Layer 7 of a small transformer language model trained on English Wikipedia (12 layers, counted from 0, width 64).
A neuron's activation on a vector x is SiLU(gate . x) times (in . x), where the dot is the dot product.

Input weights of the MLP neurons that the questions are about. A number n stands for (n - 128) times 0.0039.
n7 gate: 91, 128, 127, 150, 114, 163, 84, 125, 57, 153, 156, 79, 135, 150, 119, 88, 107, 220, 144, 84, 114, 114, 162, 119, 103, 103, 93, 172, 128, 88, 138, 129, 144, 84, 167, 94, 132, 149, 135, 107, 47, 124, 150, 126, 149, 89, 194, 213, 96, 55, 104, 143, 154, 173, 209, 136, 45, 127, 102, 96, 142, 80, 104, 139
n17 gate: 141, 69, 126, 162, 158, 133, 119, 132, 91, 156, 143, 164, 93, 147, 117, 70, 94, 152, 159, 228, 121, 127, 175, 159, 132, 102, 154, 164, 139, 164, 151, 178, 138, 143, 76, 74, 82, 151, 132, 93, 129, 118, 82, 191, 144, 113, 148, 117, 184, 63, 98, 100, 110, 139, 167, 110, 95, 76, 88, 135, 151, 138, 122, 160
n29 gate: 99, 95, 122, 170, 173, 154, 124, 120, 98, 187, 78, 90, 141, 93, 157, 148, 127, 91, 119, 95, 166, 136, 153, 184, 152, 109, 157, 108, 137, 136, 137, 107, 77, 162, 107, 170, 166, 109, 138, 131, 122, 152, 95, 111, 137, 67, 115, 128, 151, 126, 75, 114, 113, 104, 181, 117, 138, 144, 121, 188, 92, 146, 133, 103
n31 gate: 168, 128, 81, 102, 94, 159, 149, 140, 114, 161, 84, 71, 141, 96, 102, 98, 119, 78, 113, 166, 179, 162, 170, 95, 95, 178, 98, 158, 148, 163, 177, 103, 118, 95, 191, 144, 120, 75, 163, 134, 149, 74, 109, 145, 162, 91, 197, 147, 150, 158, 174, 128, 138, 104, 200, 85, 121, 148, 180, 116, 135, 95, 126, 73
n37 gate: 99, 68, 130, 145, 129, 56, 122, 163, 183, 109, 224, 162, 93, 73, 106, 105, 133, 131, 128, 200, 125, 87, 63, 85, 148, 193, 122, 172, 176, 145, 99, 147, 161, 136, 143, 135, 21, 171, 140, 188, 153, 161, 183, 125, 114, 92, 93, 72, 133, 86, 148, 91, 131, 92, 142, 153, 165, 129, 130, 140, 83, 120, 135, 156
n43 gate: 146, 178, 125, 130, 135, 74, 159, 72, 105, 139, 159, 152, 143, 143, 163, 76, 139, 128, 125, 92, 112, 86, 178, 97, 142, 194, 74, 89, 85, 138, 92, 169, 94, 100, 120, 49, 231, 87, 127, 105, 157, 152, 206, 185, 161, 167, 181, 158, 132, 135, 156, 150, 133, 164, 175, 141, 71, 135, 143, 111, 131, 144, 104, 164
n44 gate: 183, 143, 149, 130, 164, 97, 161, 87, 168, 168, 123, 152, 96, 63, 146, 76, 107, 156, 128, 83, 131, 48, 98, 128, 105, 123, 164, 129, 188, 37, 109, 73, 207, 173, 115, 80, 93, 172, 162, 98, 119, 161, 148, 171, 131, 92, 123, 89, 123, 134, 153, 152, 162, 135, 118, 114, 191, 128, 125, 131, 120, 181, 95, 109
n48 gate: 193, 193, 127, 86, 141, 170, 85, 62, 119, 103, 181, 75, 142, 160, 105, 173, 121, 122, 130, 137, 145, 79, 109, 149, 117, 123, 205, 116, 108, 168, 24, 197, 104, 109, 99, 130, 127, 135, 201, 103, 113, 111, 130, 188, 147, 101, 161, 115, 91, 120, 148, 157, 136, 124, 138, 144, 135, 105, 216, 47, 79, 119, 104, 159
n50 gate: 104, 118, 94, 181, 115, 140, 158, 141, 91, 157, 155, 152, 138, 139, 143, 156, 118, 112, 127, 138, 163, 97, 185, 148, 151, 146, 124, 179, 126, 116, 70, 144, 100, 110, 189, 106, 67, 125, 205, 87, 128, 103, 105, 128, 130, 88, 169, 106, 204, 174, 137, 167, 67, 132, 141, 130, 96, 135, 83, 60, 135, 159, 131, 76
n52 gate: 110, 71, 166, 113, 86, 85, 96, 150, 135, 146, 95, 111, 180, 76, 113, 132, 102, 206, 95, 140, 155, 157, 129, 148, 156, 123, 120, 108, 134, 106, 141, 214, 145, 190, 178, 189, 159, 133, 127, 126, 131, 132, 50, 156, 132, 216, 154, 146, 119, 105, 123, 131, 128, 116, 149, 97, 73, 134, 140, 79, 95, 85, 163, 157
n63 gate: 150, 109, 124, 70, 179, 105, 95, 138, 195, 116, 167, 94, 121, 93, 130, 132, 125, 122, 79, 144, 115, 105, 146, 199, 162, 128, 162, 117, 179, 85, 128, 149, 74, 116, 124, 193, 85, 137, 179, 60, 88, 151, 106, 133, 120, 98, 112, 103, 116, 70, 127, 130, 72, 167, 93, 99, 141, 143, 119, 139, 143, 150, 106, 115
n64 gate: 173, 88, 218, 84, 48, 118, 121, 169, 104, 150, 60, 129, 165, 140, 95, 129, 102, 148, 93, 96, 177, 102, 162, 120, 196, 165, 115, 115, 168, 106, 168, 127, 125, 49, 67, 143, 136, 154, 156, 121, 145, 135, 154, 143, 206, 175, 85, 90, 122, 91, 113, 208, 72, 147, 126, 84, 120, 89, 124, 89, 96, 102, 89, 159
n73 gate: 152, 79, 116, 161, 135, 95, 82, 157, 156, 87, 134, 148, 136, 125, 100, 131, 105, 166, 74, 115, 148, 204, 179, 168, 181, 173, 156, 152, 128, 155, 137, 113, 101, 118, 175, 152, 97, 196, 99, 103, 160, 130, 69, 43, 122, 162, 114, 98, 165, 171, 111, 128, 148, 177, 139, 114, 141, 102, 204, 165, 121, 165, 139, 161
n82 gate: 171, 203, 150, 83, 116, 113, 109, 124, 170, 119, 139, 83, 139, 90, 110, 132, 51, 103, 144, 136, 109, 116, 165, 136, 124, 158, 99, 112, 95, 133, 141, 170, 148, 201, 104, 151, 53, 63, 123, 68, 106, 84, 79, 120, 165, 197, 62, 159, 122, 133, 136, 184, 67, 206, 128, 93, 84, 150, 65, 134, 145, 91, 133, 102
n116 gate: 90, 93, 148, 109, 75, 115, 191, 142, 136, 140, 129, 150, 66, 150, 126, 138, 165, 118, 167, 68, 160, 191, 113, 121, 117, 147, 105, 114, 121, 131, 123, 102, 153, 156, 187, 101, 130, 126, 197, 96, 184, 77, 209, 126, 143, 106, 66, 120, 79, 162, 159, 137, 151, 177, 112, 104, 104, 191, 111, 103, 136, 127, 182, 137
n142 gate: 144, 216, 67, 50, 193, 94, 146, 154, 188, 181, 173, 154, 73, 155, 143, 144, 161, 156, 119, 187, 135, 145, 129, 100, 72, 108, 138, 44, 115, 111, 147, 151, 140, 147, 135, 138, 166, 159, 131, 87, 134, 144, 60, 144, 171, 122, 127, 119, 83, 145, 73, 81, 102, 51, 150, 96, 144, 162, 90, 113, 144, 102, 111, 111
n159 gate: 107, 117, 118, 77, 129, 113, 127, 171, 115, 221, 173, 143, 96, 138, 107, 93, 138, 108, 83, 153, 84, 121, 124, 87, 81, 104, 101, 101, 111, 144, 139, 116, 131, 116, 119, 77, 84, 99, 206, 158, 37, 174, 79, 129, 172, 124, 109, 129, 86, 77, 112, 131, 144, 117, 106, 169, 165, 98, 133, 104, 147, 207, 97, 154
n166 gate: 181, 149, 135, 179, 95, 144, 131, 95, 112, 92, 136, 99, 127, 123, 146, 52, 115, 67, 72, 161, 80, 67, 158, 152, 148, 77, 166, 143, 160, 178, 99, 125, 78, 139, 151, 157, 101, 120, 138, 146, 95, 130, 99, 154, 151, 112, 204, 189, 151, 134, 52, 109, 142, 99, 142, 122, 63, 98, 141, 111, 130, 104, 106, 112
n184 gate: 137, 166, 117, 175, 206, 120, 148, 139, 100, 148, 94, 124, 117, 146, 123, 130, 162, 57, 108, 98, 84, 90, 104, 125, 122, 105, 201, 153, 132, 93, 107, 75, 126, 126, 74, 147, 109, 152, 124, 91, 186, 131, 153, 121, 93, 110, 140, 141, 216, 112, 143, 94, 140, 131, 96, 120, 102, 165, 119, 155, 77, 148, 105, 97
n186 gate: 56, 139, 111, 108, 136, 147, 156, 94, 157, 147, 112, 94, 98, 75, 136, 158, 65, 81, 130, 125, 150, 142, 151, 151, 66, 158, 91, 171, 129, 120, 157, 177, 171, 144, 114, 45, 151, 132, 105, 103, 114, 216, 113, 81, 236, 104, 96, 141, 123, 106, 161, 123, 102, 105, 127, 190, 164, 120, 82, 82, 99, 120, 136, 174
n7 in: 164, 135, 108, 104, 165, 147, 75, 101, 123, 181, 94, 131, 119, 106, 174, 120, 250, 144, 102, 119, 161, 132, 128, 103, 97, 113, 216, 64, 101, 205, 183, 95, 171, 118, 116, 98, 95, 97, 118, 142, 120, 141, 91, 109, 144, 85, 132, 63, 102, 110, 148, 137, 152, 85, 121, 163, 139, 151, 139, 143, 157, 199, 99, 120
n17 in: 173, 98, 147, 158, 85, 113, 73, 126, 93, 127, 120, 129, 143, 138, 63, 116, 85, 116, 154, 153, 144, 163, 96, 104, 122, 180, 55, 134, 125, 124, 136, 177, 178, 132, 96, 146, 97, 121, 143, 116, 112, 99, 54, 58, 165, 149, 57, 95, 143, 91, 152, 165, 93, 118, 159, 81, 137, 88, 43, 77, 117, 75, 112, 120
n29 in: 146, 158, 162, 123, 125, 149, 239, 197, 136, 112, 91, 101, 59, 107, 135, 103, 79, 141, 150, 146, 102, 116, 110, 126, 119, 96, 143, 60, 84, 69, 134, 87, 138, 132, 97, 86, 136, 113, 134, 99, 109, 130, 171, 108, 99, 100, 148, 149, 155, 133, 119, 111, 115, 133, 122, 172, 192, 92, 113, 131, 139, 123, 138, 136
n31 in: 46, 130, 123, 104, 166, 107, 136, 92, 112, 125, 172, 107, 110, 116, 223, 210, 154, 125, 146, 140, 140, 169, 139, 134, 36, 149, 107, 134, 183, 126, 140, 105, 155, 96, 215, 143, 91, 75, 120, 139, 94, 151, 116, 161, 58, 102, 131, 90, 122, 148, 198, 131, 128, 167, 87, 152, 95, 153, 116, 173, 153, 124, 55, 155
n37 in: 144, 149, 161, 67, 82, 122, 101, 182, 152, 145, 189, 97, 188, 86, 102, 134, 93, 102, 173, 168, 79, 171, 126, 134, 139, 165, 70, 72, 133, 177, 72, 78, 136, 94, 135, 202, 150, 129, 108, 134, 136, 137, 182, 82, 119, 126, 134, 124, 137, 166, 142, 138, 102, 133, 103, 138, 141, 168, 178, 120, 112, 96, 157, 130
n43 in: 171, 149, 96, 138, 149, 110, 151, 114, 91, 112, 125, 41, 96, 106, 177, 127, 182, 127, 61, 109, 137, 145, 80, 153, 89, 54, 143, 94, 147, 120, 164, 131, 164, 215, 119, 174, 147, 148, 124, 86, 113, 102, 152, 157, 100, 132, 153, 93, 197, 125, 128, 151, 131, 117, 147, 73, 155, 159, 136, 124, 78, 143, 138, 144
n44 in: 111, 155, 124, 119, 167, 126, 129, 127, 208, 100, 140, 123, 102, 148, 204, 113, 110, 133, 83, 162, 120, 99, 106, 135, 181, 114, 103, 173, 199, 156, 171, 85, 68, 147, 163, 120, 165, 141, 106, 162, 188, 87, 95, 151, 144, 187, 144, 108, 125, 185, 140, 188, 137, 183, 81, 138, 205, 165, 158, 99, 116, 136, 99, 175
n48 in: 147, 170, 100, 107, 209, 104, 136, 106, 130, 188, 150, 199, 127, 128, 186, 93, 88, 107, 99, 151, 126, 126, 127, 141, 179, 112, 153, 142, 104, 118, 84, 117, 140, 66, 175, 102, 88, 102, 101, 23, 119, 75, 126, 170, 154, 132, 120, 100, 123, 110, 82, 124, 137, 160, 197, 127, 184, 122, 160, 38, 92, 178, 123, 126
n50 in: 167, 158, 119, 88, 78, 189, 186, 107, 107, 106, 116, 137, 126, 146, 100, 113, 109, 87, 103, 158, 186, 123, 99, 90, 131, 124, 50, 229, 56, 58, 128, 112, 90, 150, 164, 167, 125, 198, 141, 110, 126, 109, 80, 147, 128, 134, 145, 99, 110, 114, 158, 172, 124, 72, 107, 133, 108, 112, 121, 163, 175, 134, 110, 186
n52 in: 142, 123, 150, 86, 115, 96, 205, 114, 80, 154, 168, 135, 148, 154, 127, 184, 151, 174, 109, 106, 129, 154, 174, 43, 223, 178, 92, 141, 70, 138, 93, 105, 133, 136, 148, 149, 111, 98, 65, 72, 155, 138, 150, 154, 116, 90, 99, 147, 147, 183, 145, 100, 110, 179, 152, 176, 51, 121, 113, 135, 162, 74, 133, 169
n63 in: 135, 150, 122, 73, 84, 90, 122, 203, 117, 102, 198, 94, 145, 54, 112, 132, 90, 79, 116, 138, 88, 170, 131, 133, 173, 165, 85, 180, 133, 121, 118, 112, 117, 101, 150, 130, 52, 81, 133, 115, 122, 175, 118, 89, 153, 143, 172, 145, 139, 135, 179, 201, 142, 202, 96, 119, 108, 114, 140, 95, 101, 98, 141, 156
n64 in: 113, 83, 144, 140, 110, 107, 169, 106, 127, 142, 135, 115, 143, 119, 139, 169, 124, 108, 85, 96, 174, 31, 212, 188, 101, 75, 146, 104, 156, 144, 145, 88, 111, 111, 169, 98, 196, 118, 176, 149, 128, 118, 178, 164, 121, 112, 178, 120, 169, 176, 121, 149, 153, 144, 143, 105, 128, 194, 107, 61, 170, 134, 155, 141
n73 in: 142, 149, 229, 78, 163, 141, 93, 106, 147, 121, 146, 177, 103, 141, 139, 127, 245, 132, 101, 117, 96, 104, 56, 104, 172, 70, 103, 79, 155, 74, 170, 59, 83, 168, 115, 74, 185, 136, 167, 110, 69, 159, 139, 164, 84, 115, 125, 177, 149, 116, 148, 189, 147, 81, 174, 206, 124, 124, 138, 90, 167, 100, 137, 146
n82 in: 104, 125, 118, 37, 85, 165, 158, 120, 111, 141, 184, 135, 147, 168, 44, 124, 223, 145, 59, 110, 150, 138, 156, 122, 123, 55, 121, 164, 141, 141, 161, 127, 89, 118, 109, 115, 183, 173, 112, 96, 130, 102, 56, 142, 127, 86, 124, 140, 186, 93, 116, 122, 127, 137, 61, 140, 78, 93, 139, 133, 133, 173, 31, 106
n116 in: 136, 161, 178, 75, 202, 122, 90, 129, 140, 78, 130, 188, 42, 124, 135, 135, 174, 101, 139, 123, 103, 158, 140, 168, 136, 160, 166, 140, 181, 44, 114, 21, 160, 93, 91, 127, 101, 154, 116, 166, 113, 144, 157, 166, 105, 131, 135, 157, 140, 166, 145, 141, 180, 87, 104, 76, 84, 36, 166, 110, 134, 156, 137, 134
n142 in: 101, 165, 136, 193, 152, 141, 101, 110, 140, 97, 57, 55, 105, 100, 163, 173, 148, 158, 155, 182, 118, 137, 73, 87, 89, 123, 124, 62, 148, 87, 121, 129, 130, 171, 177, 134, 136, 123, 146, 165, 128, 144, 103, 117, 211, 123, 137, 99, 99, 64, 139, 128, 118, 99, 198, 198, 137, 133, 52, 141, 99, 107, 181, 162
n159 in: 155, 196, 181, 192, 192, 138, 170, 47, 151, 94, 65, 147, 117, 147, 91, 156, 126, 143, 144, 150, 149, 73, 131, 115, 129, 133, 166, 119, 87, 114, 115, 69, 178, 82, 64, 114, 116, 144, 131, 147, 150, 115, 134, 108, 96, 159, 141, 127, 139, 108, 77, 136, 166, 148, 74, 119, 150, 195, 88, 147, 207, 144, 118, 129
n166 in: 94, 143, 118, 106, 158, 170, 94, 73, 148, 111, 104, 77, 91, 183, 154, 168, 132, 109, 171, 159, 162, 141, 162, 153, 139, 150, 80, 172, 88, 71, 101, 129, 142, 132, 98, 122, 150, 140, 57, 130, 110, 153, 81, 154, 163, 176, 97, 79, 167, 151, 111, 117, 100, 134, 98, 174, 140, 225, 89, 192, 55, 177, 148, 124
n184 in: 150, 160, 140, 110, 129, 115, 118, 162, 117, 100, 102, 115, 75, 71, 65, 113, 198, 158, 112, 125, 139, 61, 106, 79, 140, 93, 135, 167, 118, 189, 119, 123, 155, 159, 179, 179, 89, 99, 99, 150, 103, 162, 98, 213, 172, 134, 104, 97, 78, 134, 163, 150, 165, 103, 141, 155, 113, 107, 95, 144, 98, 162, 64, 109
n186 in: 103, 165, 104, 101, 199, 50, 83, 116, 176, 123, 128, 116, 128, 184, 105, 92, 110, 177, 97, 145, 76, 72, 122, 99, 88, 113, 146, 149, 190, 146, 141, 141, 69, 140, 127, 121, 93, 112, 131, 158, 187, 126, 40, 180, 202, 116, 158, 132, 132, 121, 146, 70, 161, 98, 176, 136, 188, 188, 172, 110, 168, 95, 139, 169

Each question shows a token from some text and the vector x that enters the MLP there. A number n stands for (n - 128) times 0.053.

".": 135, 148, 140, 80, 86, 113, 90, 143, 129, 133, 146, 132, 138, 86, 127, 128, 141, 116, 134, 129, 106, 113, 135, 94, 132, 81, 147, 149, 84, 89, 101, 97, 151, 134, 114, 157, 152, 94, 136, 76, 76, 141, 104, 110, 148, 113, 124, 130, 136, 94, 146, 109, 114, 147, 137, 148, 80, 108, 70, 135, 166, 142, 90, 131
Which neuron fires most, and how strongly? n82, at about 12

"-": 180, 84, 134, 147, 112, 130, 130, 112, 75, 106, 155, 142, 143, 161, 175, 90, 201, 153, 151, 122, 142, 78, 156, 127, 132, 123, 137, 95, 126, 120, 111, 98, 119, 108, 155, 118, 202, 124, 130, 156, 105, 119, 158, 134, 143, 130, 113, 152, 136, 97, 136, 98, 101, 114, 133, 120, 123, 111, 132, 174, 121, 141, 133, 134
Which neuron fires most, and how strongly? n7, at about 2.7

"to ": 152, 149, 122, 123, 167, 135, 117, 121, 110, 145, 121, 125, 133, 92, 136, 142, 132, 92, 131, 176, 99, 71, 109, 186, 158, 127, 128, 149, 98, 126, 95, 130, 120, 129, 119, 138, 218, 93, 147, 109, 93, 117, 111, 102, 143, 139, 95, 110, 85, 123, 164, 121, 145, 157, 121, 118, 107, 122, 153, 137, 104, 118, 141, 129
Which neuron lights up most? n48

"at ": 136, 124, 97, 135, 119, 124, 142, 119, 132, 105, 146, 136, 142, 96, 150, 157, 97, 109, 138, 151, 97, 87, 112, 162, 144, 139, 85, 127, 129, 127, 109, 104, 142, 92, 133, 120, 210, 94, 166, 98, 115, 87, 125, 125, 124, 173, 83, 99, 116, 99, 150, 117, 119, 101, 142, 78, 129, 129, 156, 85, 111, 104, 155, 135
Which neuron lights up most? n48

"own": 146, 108, 135, 99, 121, 97, 114, 136, 104, 177, 140, 183, 174, 129, 168, 118, 143, 162, 126, 124, 105, 127, 116, 91, 96, 116, 89, 115, 129, 107, 118, 137, 160, 121, 134, 152, 123, 129, 144, 95, 127, 117, 102, 134, 134, 155, 138, 65, 159, 94, 175, 147, 143, 47, 136, 111, 79, 117, 112, 164, 145, 131, 129, 120
Which two neurons fire most, strongest first? n17, n52

"n ": 134, 135, 87, 138, 109, 104, 143, 128, 81, 125, 127, 146, 191, 124, 145, 125, 142, 187, 139, 149, 132, 112, 113, 167, 129, 75, 103, 116, 164, 99, 110, 143, 106, 144, 111, 129, 172, 75, 157, 148, 117, 146, 136, 178, 118, 130, 123, 130, 112, 160, 138, 78, 111, 159, 125, 118, 131, 113, 105, 131, 146, 97, 143, 153
Which neuron lights up most? n52

"'": 151, 128, 115, 116, 176, 137, 113, 113, 90, 166, 140, 137, 119, 150, 124, 93, 145, 168, 87, 95, 173, 76, 151, 165, 121, 112, 100, 116, 120, 133, 158, 114, 145, 105, 142, 147, 130, 113, 155, 160, 107, 162, 165, 116, 125, 98, 157, 116, 92, 56, 145, 143, 111, 100, 117, 143, 90, 85, 108, 136, 106, 143, 100, 97
Which two neurons fire most, strongest first? n7, n64

"Pun": 152, 137, 114, 160, 165, 137, 147, 124, 111, 129, 139, 141, 131, 118, 149, 110, 153, 150, 99, 91, 128, 88, 133, 123, 126, 83, 117, 115, 132, 83, 124, 112, 131, 208, 122, 153, 119, 130, 132, 151, 137, 156, 88, 179, 93, 125, 125, 191, 127, 114, 158, 177, 124, 101, 126, 90, 147, 140, 127, 188, 145, 114, 97, 105
Which neuron lights up most? n184

"the ": 124, 126, 159, 128, 110, 117, 116, 116, 123, 145, 143, 136, 139, 106, 154, 108, 138, 107, 117, 171, 92, 101, 111, 154, 123, 100, 135, 157, 116, 133, 140, 129, 127, 149, 93, 154, 240, 135, 147, 173, 110, 127, 143, 128, 108, 128, 116, 126, 119, 146, 152, 117, 127, 148, 137, 140, 143, 128, 126, 201, 124, 126, 122, 161
Which neuron fires most, and how strongly? n43, at about 1.3

"Major ": 153, 148, 138, 147, 146, 105, 130, 132, 111, 97, 150, 117, 148, 72, 176, 96, 140, 160, 140, 117, 74, 63, 96, 178, 153, 94, 110, 114, 133, 138, 115, 124, 160, 148, 127, 153, 174, 138, 157, 127, 106, 163, 107, 175, 107, 136, 112, 147, 99, 114, 138, 165, 135, 131, 140, 106, 161, 158, 113, 157, 128, 116, 114, 101
Which neuron fires most, and how strongly? n44, at about 6.6

"\"": 114, 142, 172, 121, 182, 121, 131, 115, 137, 147, 147, 92, 130, 114, 110, 120, 120, 147, 123, 109, 84, 68, 109, 149, 57, 136, 114, 130, 112, 115, 158, 133, 118, 91, 131, 153, 166, 85, 137, 161, 155, 173, 144, 134, 120, 79, 101, 116, 93, 142, 157, 136, 96, 154, 183, 145, 129, 121, 112, 135, 127, 142, 101, 143
Which neuron fires most, and how strongly? n186, at about 5.2

"), ": 135, 138, 133, 142, 118, 116, 105, 178, 138, 116, 102, 153, 109, 101, 105, 104, 122, 131, 134, 144, 109, 68, 142, 162, 139, 121, 137, 134, 134, 98, 164, 122, 122, 114, 101, 136, 227, 127, 168, 140, 130, 97, 108, 97, 121, 125, 100, 118, 153, 96, 153, 93, 104, 144, 130, 121, 118, 140, 107, 111, 109, 165, 162, 131
Which neuron lights up most? n64

"him ": 135, 116, 126, 125, 107, 142, 138, 148, 98, 117, 110, 142, 136, 109, 128, 113, 128, 63, 93, 145, 90, 84, 83, 152, 120, 107, 83, 133, 54, 111, 117, 144, 112, 105, 145, 159, 180, 124, 166, 118, 107, 135, 126, 123, 126, 93, 100, 92, 130, 145, 155, 129, 129, 94, 170, 104, 162, 169, 132, 129, 134, 134, 90, 155
Which two neurons fire most, strongest first? n50, n29

"and ": 135, 154, 144, 126, 146, 133, 141, 131, 97, 143, 136, 96, 128, 125, 132, 147, 150, 115, 125, 151, 126, 55, 143, 191, 147, 116, 125, 121, 133, 114, 137, 120, 138, 128, 107, 144, 219, 99, 131, 121, 104, 127, 115, 91, 131, 128, 136, 107, 91, 110, 142, 116, 121, 163, 106, 93, 135, 143, 66, 141, 92, 132, 164, 124
Which neuron lights up most? n29

"Russian ": 104, 95, 144, 128, 118, 133, 130, 106, 141, 83, 128, 181, 132, 137, 146, 90, 141, 132, 110, 148, 129, 73, 131, 133, 122, 105, 82, 139, 114, 113, 123, 140, 115, 148, 116, 136, 230, 173, 178, 152, 121, 128, 120, 133, 134, 121, 126, 138, 129, 138, 169, 131, 111, 140, 149, 121, 130, 143, 113, 179, 144, 117, 137, 162
Which neuron fires most, and how strongly? n48, at about 0.97

"ney": 155, 99, 167, 138, 127, 103, 96, 119, 127, 155, 133, 154, 144, 122, 162, 105, 112, 176, 98, 121, 113, 136, 154, 138, 113, 99, 112, 96, 123, 121, 117, 127, 160, 119, 151, 158, 151, 148, 143, 94, 112, 146, 105, 177, 127, 158, 129, 96, 144, 65, 178, 139, 84, 82, 130, 145, 66, 163, 120, 140, 152, 136, 119, 126
Which neuron lights up most? n7

"of ": 125, 121, 132, 131, 171, 153, 128, 85, 120, 141, 122, 137, 122, 115, 154, 131, 118, 116, 131, 211, 93, 42, 127, 208, 117, 118, 154, 146, 112, 118, 127, 110, 89, 143, 132, 153, 177, 101, 122, 144, 119, 138, 81, 152, 118, 130, 112, 148, 80, 109, 135, 112, 132, 126, 139, 127, 115, 129, 142, 128, 113, 127, 143, 129
Which two neurons fire most, strongest first? n166, n48

"service ": 172, 115, 149, 109, 102, 104, 136, 126, 145, 105, 136, 160, 153, 123, 134, 116, 120, 114, 128, 130, 109, 73, 135, 170, 138, 119, 62, 87, 164, 121, 88, 83, 147, 85, 185, 154, 167, 131, 157, 102, 133, 76, 119, 157, 112, 138, 93, 116, 158, 124, 159, 128, 130, 120, 129, 109, 161, 180, 134, 107, 138, 148, 136, 134
Which neuron lights up most? n64

"a ": 106, 123, 151, 135, 120, 121, 123, 131, 95, 128, 126, 155, 126, 118, 117, 127, 156, 88, 121, 167, 87, 113, 129, 105, 100, 91, 121, 163, 86, 127, 119, 141, 148, 134, 123, 138, 221, 134, 128, 158, 84, 129, 164, 111, 91, 104, 83, 124, 115, 153, 140, 96, 122, 115, 123, 107, 139, 133, 158, 177, 122, 122, 113, 145
Which neuron lights up most? n48

"The ": 115, 139, 172, 105, 94, 105, 131, 113, 121, 127, 149, 129, 136, 126, 133, 117, 135, 115, 107, 165, 108, 128, 112, 146, 117, 113, 112, 150, 110, 129, 151, 116, 128, 143, 89, 176, 216, 114, 139, 177, 81, 116, 164, 105, 102, 98, 105, 122, 107, 134, 136, 103, 106, 168, 133, 122, 149, 124, 129, 193, 126, 113, 117, 146
Which two neurons fire most, strongest first? n48, n29

"ests ": 156, 125, 122, 135, 121, 109, 155, 117, 131, 112, 122, 122, 171, 69, 104, 157, 109, 77, 114, 142, 113, 101, 118, 134, 141, 152, 75, 132, 96, 131, 102, 135, 148, 92, 114, 127, 149, 95, 169, 123, 121, 83, 141, 101, 141, 133, 83, 121, 107, 134, 190, 119, 154, 88, 92, 105, 146, 142, 145, 51, 87, 113, 121, 118
Which two neurons fire most, strongest first? n48, n37

"ri": 102, 149, 105, 136, 132, 119, 151, 96, 115, 147, 154, 126, 104, 87, 137, 119, 110, 95, 92, 104, 125, 149, 134, 112, 107, 132, 84, 148, 179, 107, 123, 85, 117, 150, 63, 107, 130, 108, 102, 112, 108, 159, 133, 102, 162, 170, 101, 137, 159, 84, 112, 117, 134, 47, 113, 156, 184, 113, 133, 131, 140, 139, 97, 93
Which neuron lights up most? n186

"purpose ": 125, 99, 126, 138, 94, 104, 139, 99, 124, 103, 128, 144, 152, 97, 132, 140, 128, 127, 113, 122, 116, 122, 109, 154, 134, 137, 67, 94, 155, 114, 90, 64, 154, 127, 153, 150, 197, 139, 166, 123, 104, 95, 128, 141, 123, 151, 73, 103, 141, 154, 149, 116, 103, 140, 107, 110, 180, 114, 146, 141, 99, 142, 139, 158
Which neuron fires most, and how strongly? n44, at about 4

"girl": 162, 94, 144, 141, 133, 128, 129, 107, 80, 144, 119, 144, 146, 161, 145, 106, 162, 126, 76, 106, 128, 122, 115, 134, 111, 111, 54, 109, 106, 114, 92, 136, 192, 98, 136, 135, 95, 148, 173, 132, 109, 117, 110, 91, 108, 138, 103, 64, 134, 101, 135, 133, 110, 89, 149, 122, 87, 140, 92, 147, 139, 93, 140, 100
Which neuron fires most, and how strongly? n50, at about 4.4

"ude ": 135, 129, 103, 128, 130, 127, 115, 130, 110, 110, 118, 163, 134, 125, 166, 129, 87, 154, 101, 110, 112, 86, 114, 157, 140, 88, 109, 114, 153, 124, 98, 133, 74, 143, 141, 164, 195, 98, 174, 112, 102, 144, 150, 114, 147, 146, 174, 134, 159, 151, 130, 98, 133, 88, 151, 110, 144, 165, 123, 64, 133, 109, 119, 144
Which two neurons fire most, strongest first? n43, n48

"re": 170, 127, 117, 129, 168, 129, 155, 127, 127, 134, 112, 73, 132, 118, 142, 156, 167, 123, 74, 125, 141, 96, 139, 97, 136, 100, 87, 131, 121, 110, 105, 120, 160, 154, 96, 145, 162, 117, 115, 144, 106, 136, 126, 133, 102, 140, 84, 119, 150, 155, 164, 130, 179, 85, 40, 160, 161, 147, 140, 151, 95, 153, 94, 127
The three highest activations, in order: n184, n44, n159

"ision ": 172, 132, 139, 114, 105, 112, 141, 134, 103, 84, 182, 127, 146, 116, 131, 133, 159, 156, 94, 127, 118, 112, 108, 166, 95, 162, 77, 135, 163, 132, 108, 82, 134, 102, 117, 204, 153, 135, 190, 100, 98, 117, 132, 111, 156, 137, 83, 131, 160, 134, 123, 130, 144, 140, 144, 99, 129, 140, 122, 102, 121, 119, 127, 139
Which neuron lights up most? n63

"Kur": 120, 133, 138, 134, 168, 130, 132, 123, 91, 127, 141, 163, 145, 175, 153, 96, 171, 106, 85, 104, 122, 116, 122, 161, 86, 105, 105, 116, 145, 116, 112, 102, 124, 140, 120, 140, 95, 114, 110, 140, 104, 157, 99, 105, 137, 108, 150, 117, 147, 79, 136, 167, 137, 74, 245, 126, 125, 156, 135, 167, 141, 142, 136, 90
Which neuron lights up most? n7

"research ": 175, 97, 127, 139, 88, 118, 125, 118, 157, 78, 138, 153, 143, 96, 124, 122, 137, 107, 100, 124, 122, 98, 97, 123, 105, 135, 66, 118, 132, 91, 82, 117, 147, 97, 161, 174, 166, 159, 168, 100, 150, 76, 126, 110, 118, 127, 80, 113, 130, 130, 142, 113, 158, 106, 114, 83, 148, 117, 121, 113, 143, 125, 144, 153
The three highest activations, in order: n37, n116, n64

"s ": 138, 123, 167, 119, 126, 106, 120, 143, 91, 125, 129, 147, 146, 136, 144, 122, 109, 130, 120, 143, 126, 158, 107, 140, 114, 109, 85, 127, 103, 127, 135, 140, 143, 128, 126, 175, 235, 116, 137, 141, 121, 141, 153, 93, 122, 120, 96, 148, 148, 126, 144, 114, 115, 187, 113, 112, 136, 141, 122, 174, 103, 92, 149, 148
Which two neurons fire most, strongest first? n52, n43

"me": 157, 87, 127, 121, 93, 125, 127, 118, 153, 164, 148, 123, 126, 74, 131, 178, 116, 120, 106, 119, 105, 151, 136, 120, 165, 116, 106, 107, 133, 112, 139, 103, 162, 143, 110, 160, 128, 97, 145, 99, 113, 162, 68, 131, 131, 149, 104, 76, 97, 105, 178, 137, 115, 35, 103, 106, 82, 112, 114, 139, 138, 143, 152, 120
Which two neurons fire most, strongest first? n63, n52

"rather ": 153, 145, 159, 145, 118, 101, 160, 95, 115, 90, 88, 128, 119, 108, 110, 120, 119, 126, 108, 92, 93, 108, 98, 116, 109, 97, 119, 112, 101, 136, 145, 114, 137, 111, 105, 136, 173, 83, 160, 140, 121, 134, 155, 90, 170, 98, 90, 153, 55, 138, 148, 142, 120, 113, 58, 118, 160, 166, 140, 114, 121, 141, 133, 155
Which two neurons fire most, strongest first? n159, n64